Layer 4 of a small transformer language model trained on English Wikipedia (10 layers, counted from 0, width 96).
Take only the direct path to the model's output, skipping the later layers: a vector added to the residual stream pushes a token's score in proportion to its dot product with that token's output vector.

Output vectors of the tokens that the questions are about. A number n stands for (n - 128) times 0.016.
"nal": 135, 112, 150, 135, 106, 114, 111, 142, 107, 122, 111, 118, 135, 157, 143, 121, 143, 81, 175, 79, 175, 93, 128, 84, 138, 65, 105, 152, 128, 79, 90, 143, 157, 158, 135, 173, 157, 84, 139, 88, 126, 127, 138, 84, 129, 159, 143, 141, 147, 83, 133, 117, 113, 125, 123, 34, 81, 132, 65, 133, 146, 136, 96, 128, 138, 69, 156, 96, 171, 133, 170, 127, 169, 194, 151, 100, 176, 132, 101, 81, 130, 143, 111, 149, 129, 138, 204, 193, 152, 191, 159, 142, 123, 128, 122, 136
"ź": 128, 104, 120, 155, 133, 48, 154, 219, 138, 116, 77, 80, 118, 182, 142, 91, 108, 79, 181, 165, 146, 82, 99, 47, 76, 89, 150, 156, 132, 169, 99, 105, 154, 108, 120, 147, 76, 87, 134, 174, 71, 59, 181, 111, 126, 110, 129, 157, 82, 59, 131, 113, 100, 189, 85, 83, 131, 131, 108, 129, 96, 163, 124, 71, 111, 71, 174, 117, 198, 121, 131, 171, 118, 195, 108, 128, 148, 119, 153, 78, 152, 176, 140, 157, 131, 122, 143, 129, 112, 157, 212, 172, 125, 213, 97, 119
"called": 102, 129, 105, 138, 132, 112, 93, 125, 143, 72, 51, 30, 117, 173, 167, 49, 118, 132, 153, 123, 131, 74, 115, 59, 101, 113, 200, 147, 108, 125, 127, 179, 129, 131, 113, 166, 163, 75, 175, 127, 168, 114, 118, 88, 94, 192, 114, 158, 93, 77, 150, 44, 109, 117, 75, 86, 73, 177, 133, 158, 143, 209, 92, 81, 95, 26, 208, 71, 67, 195, 172, 106, 122, 166, 134, 194, 183, 62, 150, 132, 173, 119, 11, 93, 131, 137, 135, 135, 119, 158, 111, 120, 54, 156, 136, 44
"wyn": 105, 109, 96, 158, 139, 105, 175, 153, 122, 107, 113, 122, 174, 181, 202, 103, 136, 143, 160, 135, 124, 96, 106, 60, 132, 102, 150, 155, 99, 148, 81, 113, 172, 151, 121, 74, 140, 113, 154, 128, 127, 122, 120, 162, 128, 195, 116, 162, 58, 137, 166, 136, 128, 155, 81, 70, 91, 103, 143, 131, 168, 148, 146, 100, 177, 128, 163, 90, 129, 117, 178, 178, 131, 164, 99, 137, 199, 128, 76, 133, 163, 134, 126, 135, 132, 152, 168, 149, 120, 144, 164, 116, 107, 145, 118, 125
"pt": 113, 177, 122, 138, 91, 113, 156, 176, 79, 106, 112, 118, 199, 150, 66, 50, 127, 133, 135, 141, 182, 94, 103, 65, 122, 82, 104, 165, 89, 112, 70, 122, 126, 167, 128, 172, 89, 127, 145, 131, 109, 155, 128, 102, 134, 114, 171, 154, 91, 90, 89, 115, 162, 101, 154, 84, 109, 140, 82, 127, 97, 132, 137, 145, 104, 96, 155, 99, 107, 88, 156, 107, 173, 120, 141, 99, 159, 124, 108, 87, 118, 157, 81, 147, 130, 138, 160, 151, 147, 130, 119, 174, 149, 147, 163, 96
"signed": 78, 155, 112, 155, 124, 116, 136, 121, 93, 146, 126, 82, 127, 101, 172, 50, 122, 146, 79, 109, 136, 33, 78, 62, 61, 105, 173, 146, 91, 165, 122, 120, 152, 91, 149, 214, 135, 106, 138, 91, 119, 100, 141, 120, 88, 178, 140, 133, 125, 148, 150, 79, 104, 171, 59, 68, 119, 122, 134, 133, 80, 155, 141, 172, 117, 136, 117, 74, 116, 159, 126, 156, 159, 106, 112, 163, 153, 101, 152, 148, 132, 116, 94, 134, 134, 147, 177, 109, 139, 133, 94, 151, 93, 140, 119, 101
"ts": 108, 118, 185, 130, 125, 117, 154, 125, 101, 123, 185, 134, 65, 121, 92, 140, 132, 135, 141, 108, 139, 87, 133, 88, 97, 137, 107, 138, 148, 184, 57, 123, 125, 112, 98, 122, 132, 97, 129, 115, 138, 148, 129, 125, 150, 132, 111, 107, 126, 87, 125, 92, 116, 137, 135, 55, 109, 66, 73, 177, 131, 124, 161, 121, 103, 126, 162, 106, 116, 146, 129, 149, 134, 163, 77, 137, 118, 103, 137, 122, 122, 114, 161, 119, 131, 138, 132, 150, 173, 109, 145, 127, 174, 154, 118, 104

Output weights of attention head 0. The head adds the sum of these rows, row i times number i of z. A number n stands for (n - 128) times 0.022.
o0: 122, 163, 142, 89, 119, 152, 103, 86, 96, 79, 102, 126, 117, 133, 94, 154, 131, 197, 116, 133, 121, 113, 141, 186, 125, 126, 88, 118, 118, 187, 56, 72, 174, 94, 123, 120, 57, 94, 146, 165, 144, 186, 136, 133, 131, 102, 155, 133, 93, 87, 134, 175, 78, 160, 141, 92, 134, 98, 126, 83, 184, 136, 125, 167, 79, 147, 112, 97, 143, 104, 118, 158, 126, 100, 110, 143, 112, 122, 166, 82, 103, 93, 86, 111, 211, 71, 126, 80, 96, 163, 55, 110, 190, 156, 96, 110
o1: 160, 126, 130, 126, 133, 128, 146, 129, 79, 192, 97, 129, 90, 171, 134, 124, 76, 115, 140, 86, 128, 128, 120, 212, 110, 123, 77, 147, 65, 166, 131, 127, 160, 149, 152, 172, 174, 117, 143, 163, 156, 89, 189, 130, 134, 72, 145, 185, 85, 122, 111, 181, 140, 133, 94, 110, 52, 137, 177, 136, 171, 157, 126, 115, 166, 114, 203, 92, 117, 80, 160, 133, 220, 121, 124, 146, 180, 90, 138, 98, 104, 135, 158, 85, 142, 110, 109, 128, 125, 118, 178, 141, 188, 162, 92, 120
o2: 107, 108, 155, 144, 134, 192, 120, 85, 119, 66, 131, 137, 163, 142, 127, 158, 116, 157, 113, 177, 161, 114, 90, 158, 74, 144, 117, 116, 172, 137, 172, 114, 173, 129, 164, 113, 121, 136, 118, 197, 167, 160, 160, 105, 93, 124, 147, 162, 122, 81, 164, 155, 164, 169, 108, 93, 117, 119, 133, 141, 166, 166, 138, 158, 150, 97, 132, 140, 189, 153, 137, 167, 109, 122, 116, 118, 120, 120, 94, 157, 158, 131, 167, 115, 105, 86, 150, 172, 160, 130, 134, 125, 158, 193, 124, 114
o3: 166, 118, 90, 143, 111, 114, 156, 173, 150, 157, 121, 129, 127, 127, 56, 161, 169, 90, 143, 95, 60, 84, 125, 106, 86, 122, 113, 99, 57, 138, 138, 129, 102, 168, 87, 164, 155, 114, 174, 81, 139, 81, 113, 147, 105, 72, 66, 130, 148, 126, 95, 190, 103, 173, 140, 205, 209, 69, 127, 130, 98, 129, 171, 117, 93, 116, 140, 114, 61, 188, 95, 85, 171, 80, 148, 97, 106, 141, 149, 102, 152, 186, 173, 150, 167, 150, 101, 145, 90, 137, 200, 123, 135, 100, 164, 153
o4: 141, 117, 81, 182, 142, 148, 99, 160, 168, 159, 130, 114, 126, 117, 192, 146, 178, 118, 86, 69, 91, 119, 100, 120, 160, 89, 162, 111, 143, 118, 172, 133, 145, 133, 148, 130, 163, 175, 163, 85, 118, 167, 104, 105, 67, 126, 169, 108, 152, 145, 109, 142, 93, 112, 123, 140, 138, 162, 132, 128, 75, 121, 100, 128, 143, 91, 119, 160, 115, 180, 140, 115, 172, 137, 249, 57, 100, 104, 54, 89, 134, 109, 163, 144, 136, 160, 168, 170, 123, 163, 120, 99, 137, 105, 139, 132
o5: 114, 146, 151, 143, 109, 84, 94, 139, 132, 133, 127, 152, 128, 124, 132, 87, 127, 129, 134, 149, 103, 99, 68, 190, 128, 84, 115, 135, 134, 119, 141, 138, 162, 100, 127, 163, 188, 96, 125, 135, 165, 152, 131, 106, 116, 147, 110, 134, 113, 179, 158, 133, 145, 73, 213, 105, 154, 110, 179, 70, 154, 182, 158, 125, 126, 85, 125, 153, 88, 157, 85, 144, 174, 114, 63, 105, 100, 131, 158, 82, 90, 89, 147, 151, 77, 75, 142, 139, 164, 135, 75, 173, 100, 95, 117, 117
o6: 128, 107, 125, 155, 93, 133, 85, 103, 153, 141, 171, 119, 125, 114, 123, 166, 175, 107, 104, 129, 151, 78, 147, 111, 117, 107, 140, 132, 137, 120, 124, 167, 158, 94, 90, 92, 133, 100, 90, 83, 122, 78, 90, 138, 132, 109, 87, 119, 162, 62, 148, 88, 149, 144, 176, 88, 158, 107, 124, 124, 122, 52, 94, 193, 104, 103, 111, 99, 167, 59, 101, 102, 98, 111, 113, 118, 107, 111, 117, 125, 97, 181, 110, 183, 148, 88, 73, 109, 112, 178, 128, 141, 102, 99, 94, 180
o7: 198, 142, 121, 151, 119, 125, 113, 128, 110, 111, 126, 81, 164, 85, 158, 105, 79, 119, 88, 124, 117, 148, 159, 133, 117, 125, 129, 178, 142, 130, 136, 82, 94, 93, 144, 130, 153, 167, 184, 84, 162, 127, 124, 123, 110, 105, 160, 101, 124, 127, 155, 192, 128, 158, 102, 111, 88, 139, 100, 159, 83, 136, 111, 71, 102, 81, 126, 115, 170, 145, 173, 80, 91, 172, 144, 90, 156, 103, 101, 90, 73, 134, 134, 130, 133, 124, 102, 128, 133, 149, 129, 80, 204, 123, 128, 89
o8: 186, 172, 89, 88, 149, 131, 111, 89, 70, 113, 145, 115, 79, 122, 99, 120, 126, 145, 117, 156, 167, 132, 137, 121, 118, 91, 190, 132, 127, 163, 100, 116, 123, 155, 81, 73, 81, 169, 98, 117, 116, 143, 147, 122, 134, 154, 139, 103, 134, 114, 93, 157, 89, 126, 163, 99, 87, 132, 109, 141, 122, 143, 155, 178, 87, 160, 154, 133, 155, 131, 113, 83, 170, 113, 159, 75, 163, 124, 89, 119, 164, 124, 104, 86, 138, 175, 163, 151, 147, 86, 160, 223, 128, 109, 186, 113
o9: 95, 179, 121, 152, 83, 115, 106, 159, 144, 119, 130, 110, 137, 123, 158, 174, 148, 77, 163, 146, 140, 123, 150, 99, 120, 149, 170, 129, 176, 176, 110, 164, 186, 87, 66, 129, 130, 92, 97, 135, 115, 87, 131, 202, 120, 107, 55, 163, 98, 139, 141, 149, 151, 145, 109, 220, 130, 111, 202, 162, 127, 76, 114, 118, 97, 152, 131, 192, 131, 120, 152, 157, 80, 92, 155, 118, 139, 129, 112, 139, 102, 141, 175, 189, 59, 112, 102, 131, 140, 124, 134, 134, 107, 101, 78, 122
o10: 172, 100, 162, 69, 147, 179, 83, 95, 40, 111, 172, 176, 114, 85, 101, 124, 145, 151, 133, 147, 120, 142, 168, 170, 112, 84, 184, 149, 140, 175, 129, 99, 162, 94, 120, 135, 34, 115, 119, 87, 81, 106, 114, 152, 186, 143, 109, 149, 110, 126, 138, 177, 143, 157, 146, 110, 94, 140, 133, 91, 154, 151, 93, 140, 180, 149, 167, 111, 163, 98, 116, 150, 135, 77, 111, 129, 174, 97, 138, 158, 132, 124, 153, 99, 71, 123, 111, 188, 144, 131, 143, 194, 78, 95, 190, 133
o11: 79, 138, 80, 169, 126, 123, 102, 86, 119, 162, 130, 119, 73, 171, 67, 147, 116, 94, 144, 131, 65, 90, 135, 133, 175, 131, 38, 113, 184, 106, 106, 152, 127, 137, 76, 102, 105, 172, 202, 147, 89, 107, 143, 109, 112, 169, 20, 155, 200, 124, 152, 99, 123, 147, 161, 98, 164, 150, 110, 109, 75, 112, 101, 119, 115, 134, 144, 48, 82, 63, 79, 71, 149, 139, 192, 120, 92, 138, 181, 133, 77, 124, 102, 64, 145, 173, 175, 132, 142, 132, 88, 98, 154, 154, 145, 172
o12: 182, 104, 119, 92, 163, 102, 73, 116, 128, 175, 96, 116, 119, 102, 133, 111, 141, 102, 95, 102, 144, 109, 126, 134, 111, 99, 136, 118, 153, 61, 119, 139, 174, 126, 127, 218, 136, 136, 173, 157, 158, 107, 98, 120, 74, 161, 88, 172, 142, 108, 95, 137, 173, 107, 122, 149, 104, 140, 102, 125, 124, 168, 151, 144, 104, 147, 105, 151, 114, 166, 136, 163, 166, 75, 140, 91, 184, 142, 135, 145, 94, 97, 115, 94, 202, 137, 148, 140, 143, 113, 187, 99, 140, 82, 141, 164
o13: 76, 149, 149, 131, 118, 75, 170, 125, 180, 131, 159, 114, 102, 86, 89, 159, 153, 135, 172, 121, 143, 122, 97, 106, 126, 116, 90, 180, 135, 145, 115, 150, 168, 121, 107, 95, 104, 91, 93, 140, 160, 182, 155, 127, 112, 137, 115, 150, 139, 142, 138, 139, 119, 140, 179, 107, 166, 111, 135, 75, 166, 86, 84, 164, 114, 159, 108, 159, 168, 126, 94, 100, 150, 114, 136, 197, 88, 142, 199, 126, 107, 228, 134, 135, 171, 104, 111, 92, 105, 123, 128, 97, 100, 66, 81, 140
o14: 116, 139, 115, 136, 108, 218, 188, 99, 136, 124, 165, 125, 131, 176, 127, 70, 79, 147, 110, 119, 155, 101, 171, 129, 108, 134, 140, 123, 178, 82, 168, 126, 131, 161, 151, 156, 166, 158, 66, 83, 84, 134, 172, 137, 107, 102, 136, 156, 136, 110, 139, 138, 168, 120, 103, 131, 128, 116, 23, 191, 136, 83, 128, 118, 143, 87, 140, 132, 149, 115, 116, 136, 205, 67, 102, 104, 127, 143, 108, 130, 113, 130, 180, 79, 89, 93, 166, 154, 165, 125, 137, 150, 126, 98, 79, 114
o15: 168, 139, 121, 150, 137, 163, 68, 86, 126, 235, 97, 188, 92, 117, 131, 147, 136, 81, 154, 171, 146, 187, 107, 186, 178, 55, 161, 125, 65, 169, 139, 135, 132, 70, 127, 107, 114, 73, 206, 120, 163, 155, 99, 145, 107, 95, 93, 83, 104, 164, 143, 117, 138, 107, 130, 74, 128, 194, 196, 128, 151, 140, 119, 74, 168, 115, 177, 188, 144, 122, 135, 96, 141, 138, 81, 153, 122, 143, 181, 92, 140, 75, 82, 94, 167, 116, 126, 163, 101, 116, 87, 132, 83, 130, 126, 129
o16: 91, 155, 127, 169, 103, 158, 173, 117, 87, 94, 144, 127, 157, 134, 157, 175, 154, 129, 97, 148, 140, 151, 128, 75, 135, 91, 123, 106, 178, 116, 135, 111, 129, 108, 150, 96, 178, 86, 122, 155, 147, 143, 110, 85, 97, 147, 126, 119, 158, 159, 168, 28, 133, 111, 134, 170, 93, 104, 126, 155, 166, 69, 138, 105, 129, 100, 98, 114, 112, 101, 63, 127, 122, 112, 188, 160, 161, 106, 133, 109, 101, 149, 143, 118, 36, 72, 124, 116, 75, 86, 122, 112, 102, 93, 79, 127
o17: 126, 169, 151, 137, 95, 125, 168, 146, 82, 131, 131, 59, 129, 134, 178, 127, 146, 131, 107, 110, 106, 96, 98, 167, 35, 126, 145, 111, 118, 101, 150, 116, 193, 154, 155, 114, 179, 162, 146, 130, 85, 173, 158, 155, 146, 176, 110, 147, 127, 133, 119, 139, 142, 120, 127, 112, 76, 90, 151, 113, 123, 88, 117, 107, 157, 144, 152, 129, 172, 73, 98, 132, 141, 54, 129, 149, 171, 97, 137, 148, 140, 145, 143, 94, 193, 125, 69, 159, 95, 119, 115, 120, 155, 94, 43, 116
o18: 151, 100, 114, 147, 123, 158, 65, 147, 69, 135, 198, 134, 115, 146, 130, 137, 160, 150, 133, 96, 143, 145, 138, 113, 144, 107, 165, 129, 149, 140, 138, 134, 149, 97, 162, 115, 73, 120, 114, 163, 135, 123, 186, 171, 163, 121, 96, 118, 174, 108, 146, 116, 198, 106, 132, 125, 125, 194, 128, 171, 137, 104, 130, 138, 60, 73, 131, 88, 108, 119, 117, 84, 155, 110, 106, 109, 140, 92, 163, 176, 90, 101, 79, 96, 152, 111, 145, 163, 122, 120, 118, 120, 44, 116, 193, 102
o19: 91, 142, 138, 120, 117, 77, 140, 131, 191, 160, 158, 101, 150, 109, 94, 142, 151, 131, 153, 140, 149, 148, 131, 126, 126, 137, 84, 155, 129, 176, 113, 116, 137, 116, 131, 198, 64, 43, 118, 133, 160, 173, 90, 164, 133, 117, 104, 151, 113, 125, 132, 112, 169, 121, 156, 163, 109, 126, 200, 78, 121, 110, 119, 142, 143, 135, 100, 153, 116, 91, 176, 152, 132, 166, 156, 63, 105, 167, 122, 175, 152, 127, 73, 132, 135, 107, 113, 146, 121, 97, 94, 82, 96, 111, 133, 141
o20: 80, 191, 164, 225, 130, 82, 129, 184, 137, 109, 154, 119, 106, 144, 142, 100, 160, 94, 112, 136, 105, 185, 142, 120, 125, 136, 165, 152, 112, 161, 119, 167, 175, 101, 151, 125, 140, 114, 122, 168, 44, 108, 121, 96, 149, 52, 116, 159, 146, 195, 195, 97, 103, 141, 193, 178, 116, 157, 162, 147, 141, 148, 159, 117, 201, 140, 117, 175, 162, 137, 103, 80, 117, 109, 134, 103, 130, 135, 205, 164, 105, 158, 103, 109, 95, 77, 192, 163, 149, 80, 137, 152, 176, 163, 73, 170
o21: 127, 84, 178, 147, 69, 138, 120, 108, 100, 49, 152, 111, 116, 156, 133, 155, 125, 121, 120, 141, 64, 208, 95, 109, 172, 120, 164, 102, 81, 146, 135, 156, 119, 106, 120, 62, 101, 87, 156, 151, 148, 129, 135, 99, 176, 45, 100, 80, 135, 152, 199, 183, 53, 133, 156, 147, 121, 91, 114, 116, 140, 129, 138, 96, 166, 95, 131, 137, 124, 148, 140, 138, 118, 146, 107, 159, 67, 152, 128, 129, 83, 179, 133, 157, 124, 115, 87, 93, 115, 125, 72, 136, 124, 91, 118, 149
o22: 178, 108, 101, 122, 114, 127, 104, 123, 136, 151, 113, 159, 136, 136, 80, 73, 183, 76, 87, 88, 125, 95, 150, 70, 210, 70, 165, 131, 168, 143, 90, 151, 99, 143, 145, 112, 151, 100, 115, 97, 64, 116, 69, 110, 107, 152, 140, 44, 116, 135, 94, 83, 162, 158, 147, 195, 160, 87, 130, 159, 127, 67, 137, 63, 141, 149, 148, 130, 102, 144, 43, 138, 125, 138, 215, 111, 182, 96, 134, 111, 103, 160, 167, 145, 154, 78, 135, 106, 105, 115, 178, 126, 177, 182, 225, 146
o23: 198, 170, 86, 168, 113, 149, 163, 72, 112, 150, 96, 86, 103, 112, 101, 92, 153, 108, 167, 125, 147, 75, 97, 145, 110, 129, 137, 133, 135, 110, 121, 102, 165, 207, 149, 122, 79, 183, 70, 59, 79, 85, 121, 92, 194, 219, 151, 76, 169, 119, 144, 175, 103, 155, 104, 160, 163, 99, 120, 36, 150, 159, 172, 94, 200, 139, 98, 111, 127, 151, 80, 106, 143, 155, 145, 167, 160, 63, 171, 119, 131, 113, 146, 97, 74, 187, 113, 135, 141, 128, 184, 135, 163, 149, 113, 139
o24: 134, 140, 155, 112, 108, 104, 102, 128, 164, 154, 171, 147, 144, 102, 124, 161, 145, 114, 149, 105, 158, 131, 126, 118, 169, 139, 145, 157, 183, 168, 45, 113, 99, 111, 102, 99, 145, 130, 96, 133, 182, 91, 136, 132, 155, 108, 134, 46, 152, 73, 154, 121, 130, 135, 144, 109, 93, 144, 124, 197, 132, 126, 137, 87, 127, 160, 135, 92, 99, 102, 144, 76, 161, 163, 93, 140, 92, 154, 83, 107, 149, 146, 121, 125, 73, 97, 130, 96, 98, 112, 103, 164, 146, 175, 133, 95
o25: 149, 76, 204, 167, 115, 123, 96, 90, 131, 157, 90, 131, 74, 86, 155, 114, 153, 84, 132, 114, 92, 112, 168, 100, 135, 115, 56, 213, 147, 92, 154, 103, 69, 121, 112, 28, 105, 131, 123, 138, 86, 114, 98, 126, 132, 129, 191, 126, 64, 147, 149, 207, 151, 143, 84, 150, 61, 135, 49, 154, 57, 162, 150, 151, 176, 118, 179, 111, 124, 143, 127, 130, 71, 112, 72, 136, 126, 100, 166, 105, 100, 134, 162, 134, 133, 149, 124, 129, 137, 108, 118, 127, 190, 139, 165, 141
o26: 115, 100, 168, 165, 85, 80, 81, 179, 94, 176, 184, 127, 127, 107, 182, 175, 133, 123, 126, 101, 71, 70, 73, 69, 143, 144, 112, 171, 103, 117, 143, 177, 202, 73, 125, 128, 141, 111, 170, 157, 103, 174, 156, 90, 162, 92, 118, 128, 84, 168, 108, 108, 168, 116, 163, 130, 129, 111, 131, 122, 118, 86, 198, 132, 156, 78, 134, 95, 132, 83, 91, 79, 148, 150, 159, 147, 66, 98, 129, 103, 111, 206, 66, 150, 152, 94, 176, 133, 138, 140, 120, 131, 86, 153, 171, 116
o27: 50, 112, 114, 122, 174, 203, 157, 169, 137, 188, 119, 168, 177, 144, 139, 100, 155, 96, 144, 161, 125, 167, 98, 173, 147, 158, 86, 140, 134, 112, 109, 147, 159, 168, 126, 159, 150, 147, 167, 170, 140, 112, 97, 132, 142, 71, 160, 103, 94, 162, 133, 154, 94, 146, 54, 93, 134, 87, 149, 123, 92, 120, 160, 107, 165, 108, 210, 142, 59, 126, 140, 113, 80, 192, 150, 91, 69, 142, 120, 93, 154, 133, 120, 133, 51, 169, 53, 147, 85, 130, 154, 91, 152, 82, 118, 131
o28: 138, 173, 152, 125, 98, 145, 167, 106, 122, 45, 105, 130, 131, 163, 143, 170, 108, 122, 115, 102, 93, 118, 124, 123, 147, 126, 152, 102, 113, 108, 156, 131, 158, 149, 130, 165, 127, 97, 118, 173, 100, 137, 120, 117, 25, 110, 123, 202, 143, 147, 153, 77, 164, 173, 114, 174, 107, 119, 123, 116, 100, 124, 83, 165, 109, 90, 123, 108, 146, 109, 72, 145, 96, 137, 196, 135, 118, 80, 98, 78, 73, 79, 119, 94, 92, 178, 126, 86, 143, 121, 117, 81, 116, 114, 72, 133
o29: 149, 161, 87, 150, 114, 192, 140, 138, 113, 139, 143, 122, 136, 83, 125, 93, 103, 118, 161, 124, 194, 91, 124, 150, 122, 111, 143, 107, 85, 126, 101, 108, 119, 150, 134, 140, 205, 177, 126, 133, 149, 99, 178, 141, 120, 152, 149, 159, 79, 171, 102, 141, 128, 117, 104, 111, 84, 131, 136, 92, 118, 167, 179, 138, 182, 97, 175, 146, 145, 108, 107, 158, 84, 124, 116, 142, 235, 169, 146, 162, 139, 87, 164, 90, 102, 133, 169, 155, 121, 165, 143, 137, 120, 147, 74, 124
o30: 95, 118, 150, 105, 121, 165, 113, 136, 143, 168, 114, 99, 178, 193, 206, 148, 94, 67, 97, 95, 119, 171, 131, 91, 174, 109, 156, 122, 102, 81, 165, 162, 97, 104, 135, 158, 130, 112, 104, 131, 128, 119, 160, 158, 74, 173, 109, 166, 149, 139, 109, 91, 163, 105, 85, 109, 119, 135, 112, 199, 176, 196, 99, 123, 135, 141, 67, 152, 162, 82, 134, 187, 120, 132, 125, 100, 122, 161, 126, 154, 152, 108, 166, 156, 93, 145, 125, 77, 132, 122, 87, 115, 84, 61, 81, 122
o31: 116, 68, 160, 134, 137, 166, 104, 128, 80, 169, 103, 130, 121, 141, 106, 98, 131, 163, 150, 114, 103, 117, 127, 123, 73, 151, 181, 90, 94, 117, 176, 143, 188, 140, 182, 136, 109, 69, 110, 134, 126, 67, 122, 86, 161, 93, 153, 132, 87, 199, 105, 158, 85, 103, 125, 118, 122, 161, 145, 162, 195, 109, 95, 204, 168, 86, 167, 155, 183, 78, 159, 116, 145, 113, 117, 160, 238, 170, 137, 95, 136, 119, 138, 93, 80, 117, 122, 111, 184, 149, 129, 161, 88, 118, 148, 95

Each question shows a token from some text and the vector z that the head gathered there. A number n stands for (n - 128) times 0.025.

" A": 122, 113, 106, 102, 121, 122, 118, 136, 132, 117, 107, 163, 98, 108, 138, 101, 141, 36, 146, 123, 124, 131, 122, 140, 152, 131, 99, 124, 139, 112, 112, 156
Pushed down most: "wyn"

"2": 96, 150, 116, 147, 95, 102, 118, 150, 113, 126, 135, 154, 167, 157, 160, 77, 148, 175, 151, 68, 122, 130, 77, 147, 124, 165, 149, 123, 140, 149, 88, 159
Pushed up most: "signed"

"–": 102, 120, 131, 165, 96, 127, 165, 114, 160, 163, 110, 186, 141, 140, 171, 75, 157, 188, 100, 113, 153, 124, 146, 183, 115, 99, 144, 111, 139, 125, 103, 141
Pushed down most: "called"

"ers": 144, 125, 134, 125, 117, 119, 141, 123, 111, 115, 126, 118, 123, 151, 111, 99, 138, 151, 140, 96, 134, 139, 103, 129, 163, 132, 133, 137, 121, 120, 101, 140
Pushed up most: "ts"

"1": 127, 99, 133, 138, 94, 129, 116, 157, 169, 123, 124, 137, 113, 83, 144, 94, 121, 148, 141, 123, 149, 107, 129, 158, 76, 130, 139, 123, 126, 139, 142, 202
Which two tokens does it push up most, strongest first? "signed", "pt"

"\n": 134, 186, 155, 82, 134, 81, 81, 108, 137, 125, 176, 113, 180, 128, 158, 148, 143, 128, 136, 85, 128, 117, 109, 156, 122, 129, 108, 147, 167, 161, 115, 143
Pushed up most: "wyn"

" the": 125, 128, 114, 123, 150, 118, 129, 145, 128, 108, 132, 111, 134, 93, 113, 157, 135, 134, 179, 92, 154, 111, 119, 144, 147, 126, 117, 146, 89, 140, 129, 108
Pushed up most: "called"

" (": 141, 128, 131, 118, 143, 139, 110, 141, 99, 114, 130, 135, 142, 154, 131, 100, 116, 83, 145, 120, 108, 150, 98, 141, 143, 128, 116, 146, 127, 121, 146, 147
Pushed down most: "ź"

",": 145, 126, 128, 118, 88, 132, 114, 131, 136, 117, 134, 83, 145, 98, 151, 119, 135, 128, 126, 182, 124, 154, 118, 134, 117, 114, 104, 141, 121, 127, 104, 138
Pushed up most: "pt"

" a": 136, 124, 128, 126, 102, 140, 93, 134, 177, 108, 138, 76, 117, 94, 140, 149, 134, 118, 144, 150, 120, 145, 128, 158, 115, 133, 114, 126, 111, 153, 89, 141
Pushed up most: "pt"

"th": 89, 147, 130, 170, 90, 123, 168, 100, 132, 170, 107, 167, 150, 133, 152, 106, 149, 205, 78, 104, 162, 98, 144, 196, 100, 122, 123, 113, 131, 148, 115, 106
Which three tokens does it push up most, strongest first? "ź", "signed", "wyn"

"A": 105, 104, 158, 119, 110, 173, 156, 115, 100, 98, 134, 138, 131, 157, 94, 101, 136, 81, 144, 131, 143, 153, 119, 136, 146, 132, 107, 136, 135, 135, 111, 163
Pushed up most: "ts"

" of": 150, 146, 133, 111, 136, 149, 109, 126, 105, 115, 150, 110, 121, 134, 111, 140, 134, 152, 114, 127, 133, 134, 131, 102, 123, 115, 120, 165, 130, 113, 113, 109
Pushed down most: "nal"

"R": 114, 127, 119, 121, 139, 135, 128, 152, 133, 126, 104, 125, 151, 118, 169, 119, 150, 108, 131, 105, 97, 140, 113, 154, 134, 176, 143, 127, 150, 139, 128, 161
Pushed up most: "nal"

"-": 108, 136, 115, 108, 105, 115, 112, 132, 122, 120, 133, 114, 155, 133, 161, 133, 140, 100, 110, 108, 105, 109, 113, 132, 139, 131, 116, 164, 137, 161, 128, 133
Pushed down most: "ts"

"0": 81, 126, 138, 176, 76, 123, 189, 100, 137, 174, 86, 174, 145, 138, 143, 74, 157, 203, 78, 94, 155, 100, 167, 215, 85, 149, 104, 111, 134, 142, 95, 91
Pushed up most: "ź"

" draft": 139, 128, 128, 129, 144, 137, 114, 150, 141, 90, 116, 117, 132, 127, 151, 146, 139, 122, 166, 119, 145, 133, 143, 148, 144, 122, 147, 159, 127, 137, 105, 119
Pushed up most: "pt"

" while": 120, 132, 116, 114, 110, 120, 70, 124, 183, 140, 167, 75, 131, 88, 125, 169, 144, 110, 119, 121, 109, 137, 104, 167, 99, 129, 84, 115, 89, 170, 114, 160
Which three tokens does it push up most, strongest first? "wyn", "called", "signed"

";": 112, 112, 130, 140, 137, 117, 136, 148, 118, 122, 99, 121, 128, 107, 152, 60, 170, 122, 132, 136, 142, 154, 95, 166, 119, 138, 165, 112, 104, 161, 159, 142
Pushed down most: "ts"

"6": 137, 157, 120, 163, 98, 134, 115, 88, 144, 152, 152, 147, 184, 112, 130, 125, 139, 170, 70, 185, 152, 77, 138, 136, 115, 63, 139, 102, 132, 158, 130, 85
Pushed down most: "called"

"il": 144, 103, 123, 129, 139, 140, 159, 77, 103, 110, 139, 127, 108, 167, 54, 115, 120, 39, 132, 157, 145, 148, 178, 100, 219, 156, 142, 146, 99, 106, 71, 117
Pushed up most: "ts"

"O": 135, 68, 118, 116, 146, 143, 177, 117, 101, 94, 122, 112, 131, 173, 106, 80, 146, 22, 144, 129, 142, 155, 149, 116, 177, 173, 150, 102, 176, 112, 123, 139
Which two tokens does it push up most, strongest first? "ts", "nal"

"3": 133, 140, 141, 131, 127, 104, 91, 146, 128, 127, 155, 111, 163, 105, 141, 113, 106, 162, 153, 79, 154, 117, 98, 150, 95, 139, 107, 126, 143, 154, 111, 164
Which three tokens does it push up most, strongest first? "signed", "wyn", "called"

"s": 169, 142, 110, 106, 138, 119, 129, 106, 93, 117, 134, 85, 113, 128, 97, 137, 109, 103, 121, 146, 161, 121, 101, 127, 160, 125, 120, 152, 104, 104, 112, 151
Pushed up most: "ź"

" Party": 125, 127, 150, 116, 141, 124, 112, 140, 113, 122, 118, 120, 139, 140, 123, 105, 130, 87, 138, 116, 117, 111, 100, 131, 151, 123, 126, 150, 121, 115, 132, 126
Which three tokens does it push up most, strongest first? "called", "nal", "ts"

" ": 141, 124, 129, 134, 113, 134, 119, 153, 132, 120, 128, 121, 126, 85, 140, 125, 88, 117, 131, 130, 147, 111, 117, 129, 115, 151, 115, 119, 114, 140, 119, 158
Pushed up most: "pt"

" an": 126, 146, 136, 126, 142, 108, 85, 173, 100, 97, 134, 138, 152, 97, 131, 182, 112, 130, 141, 120, 145, 136, 154, 134, 109, 123, 129, 185, 135, 84, 120, 115
Which two tokens does it push up most, strongest first? "called", "nal"

" around": 167, 159, 142, 108, 140, 121, 108, 138, 87, 135, 135, 99, 113, 107, 112, 130, 127, 141, 121, 126, 136, 138, 122, 177, 154, 141, 117, 151, 118, 133, 127, 138
Which two tokens does it push up most, strongest first? "wyn", "ź"

" Co": 117, 85, 115, 118, 87, 107, 191, 113, 128, 139, 110, 135, 125, 157, 85, 105, 131, 64, 140, 133, 145, 154, 179, 100, 180, 114, 132, 127, 121, 92, 95, 159
Pushed up most: "ts"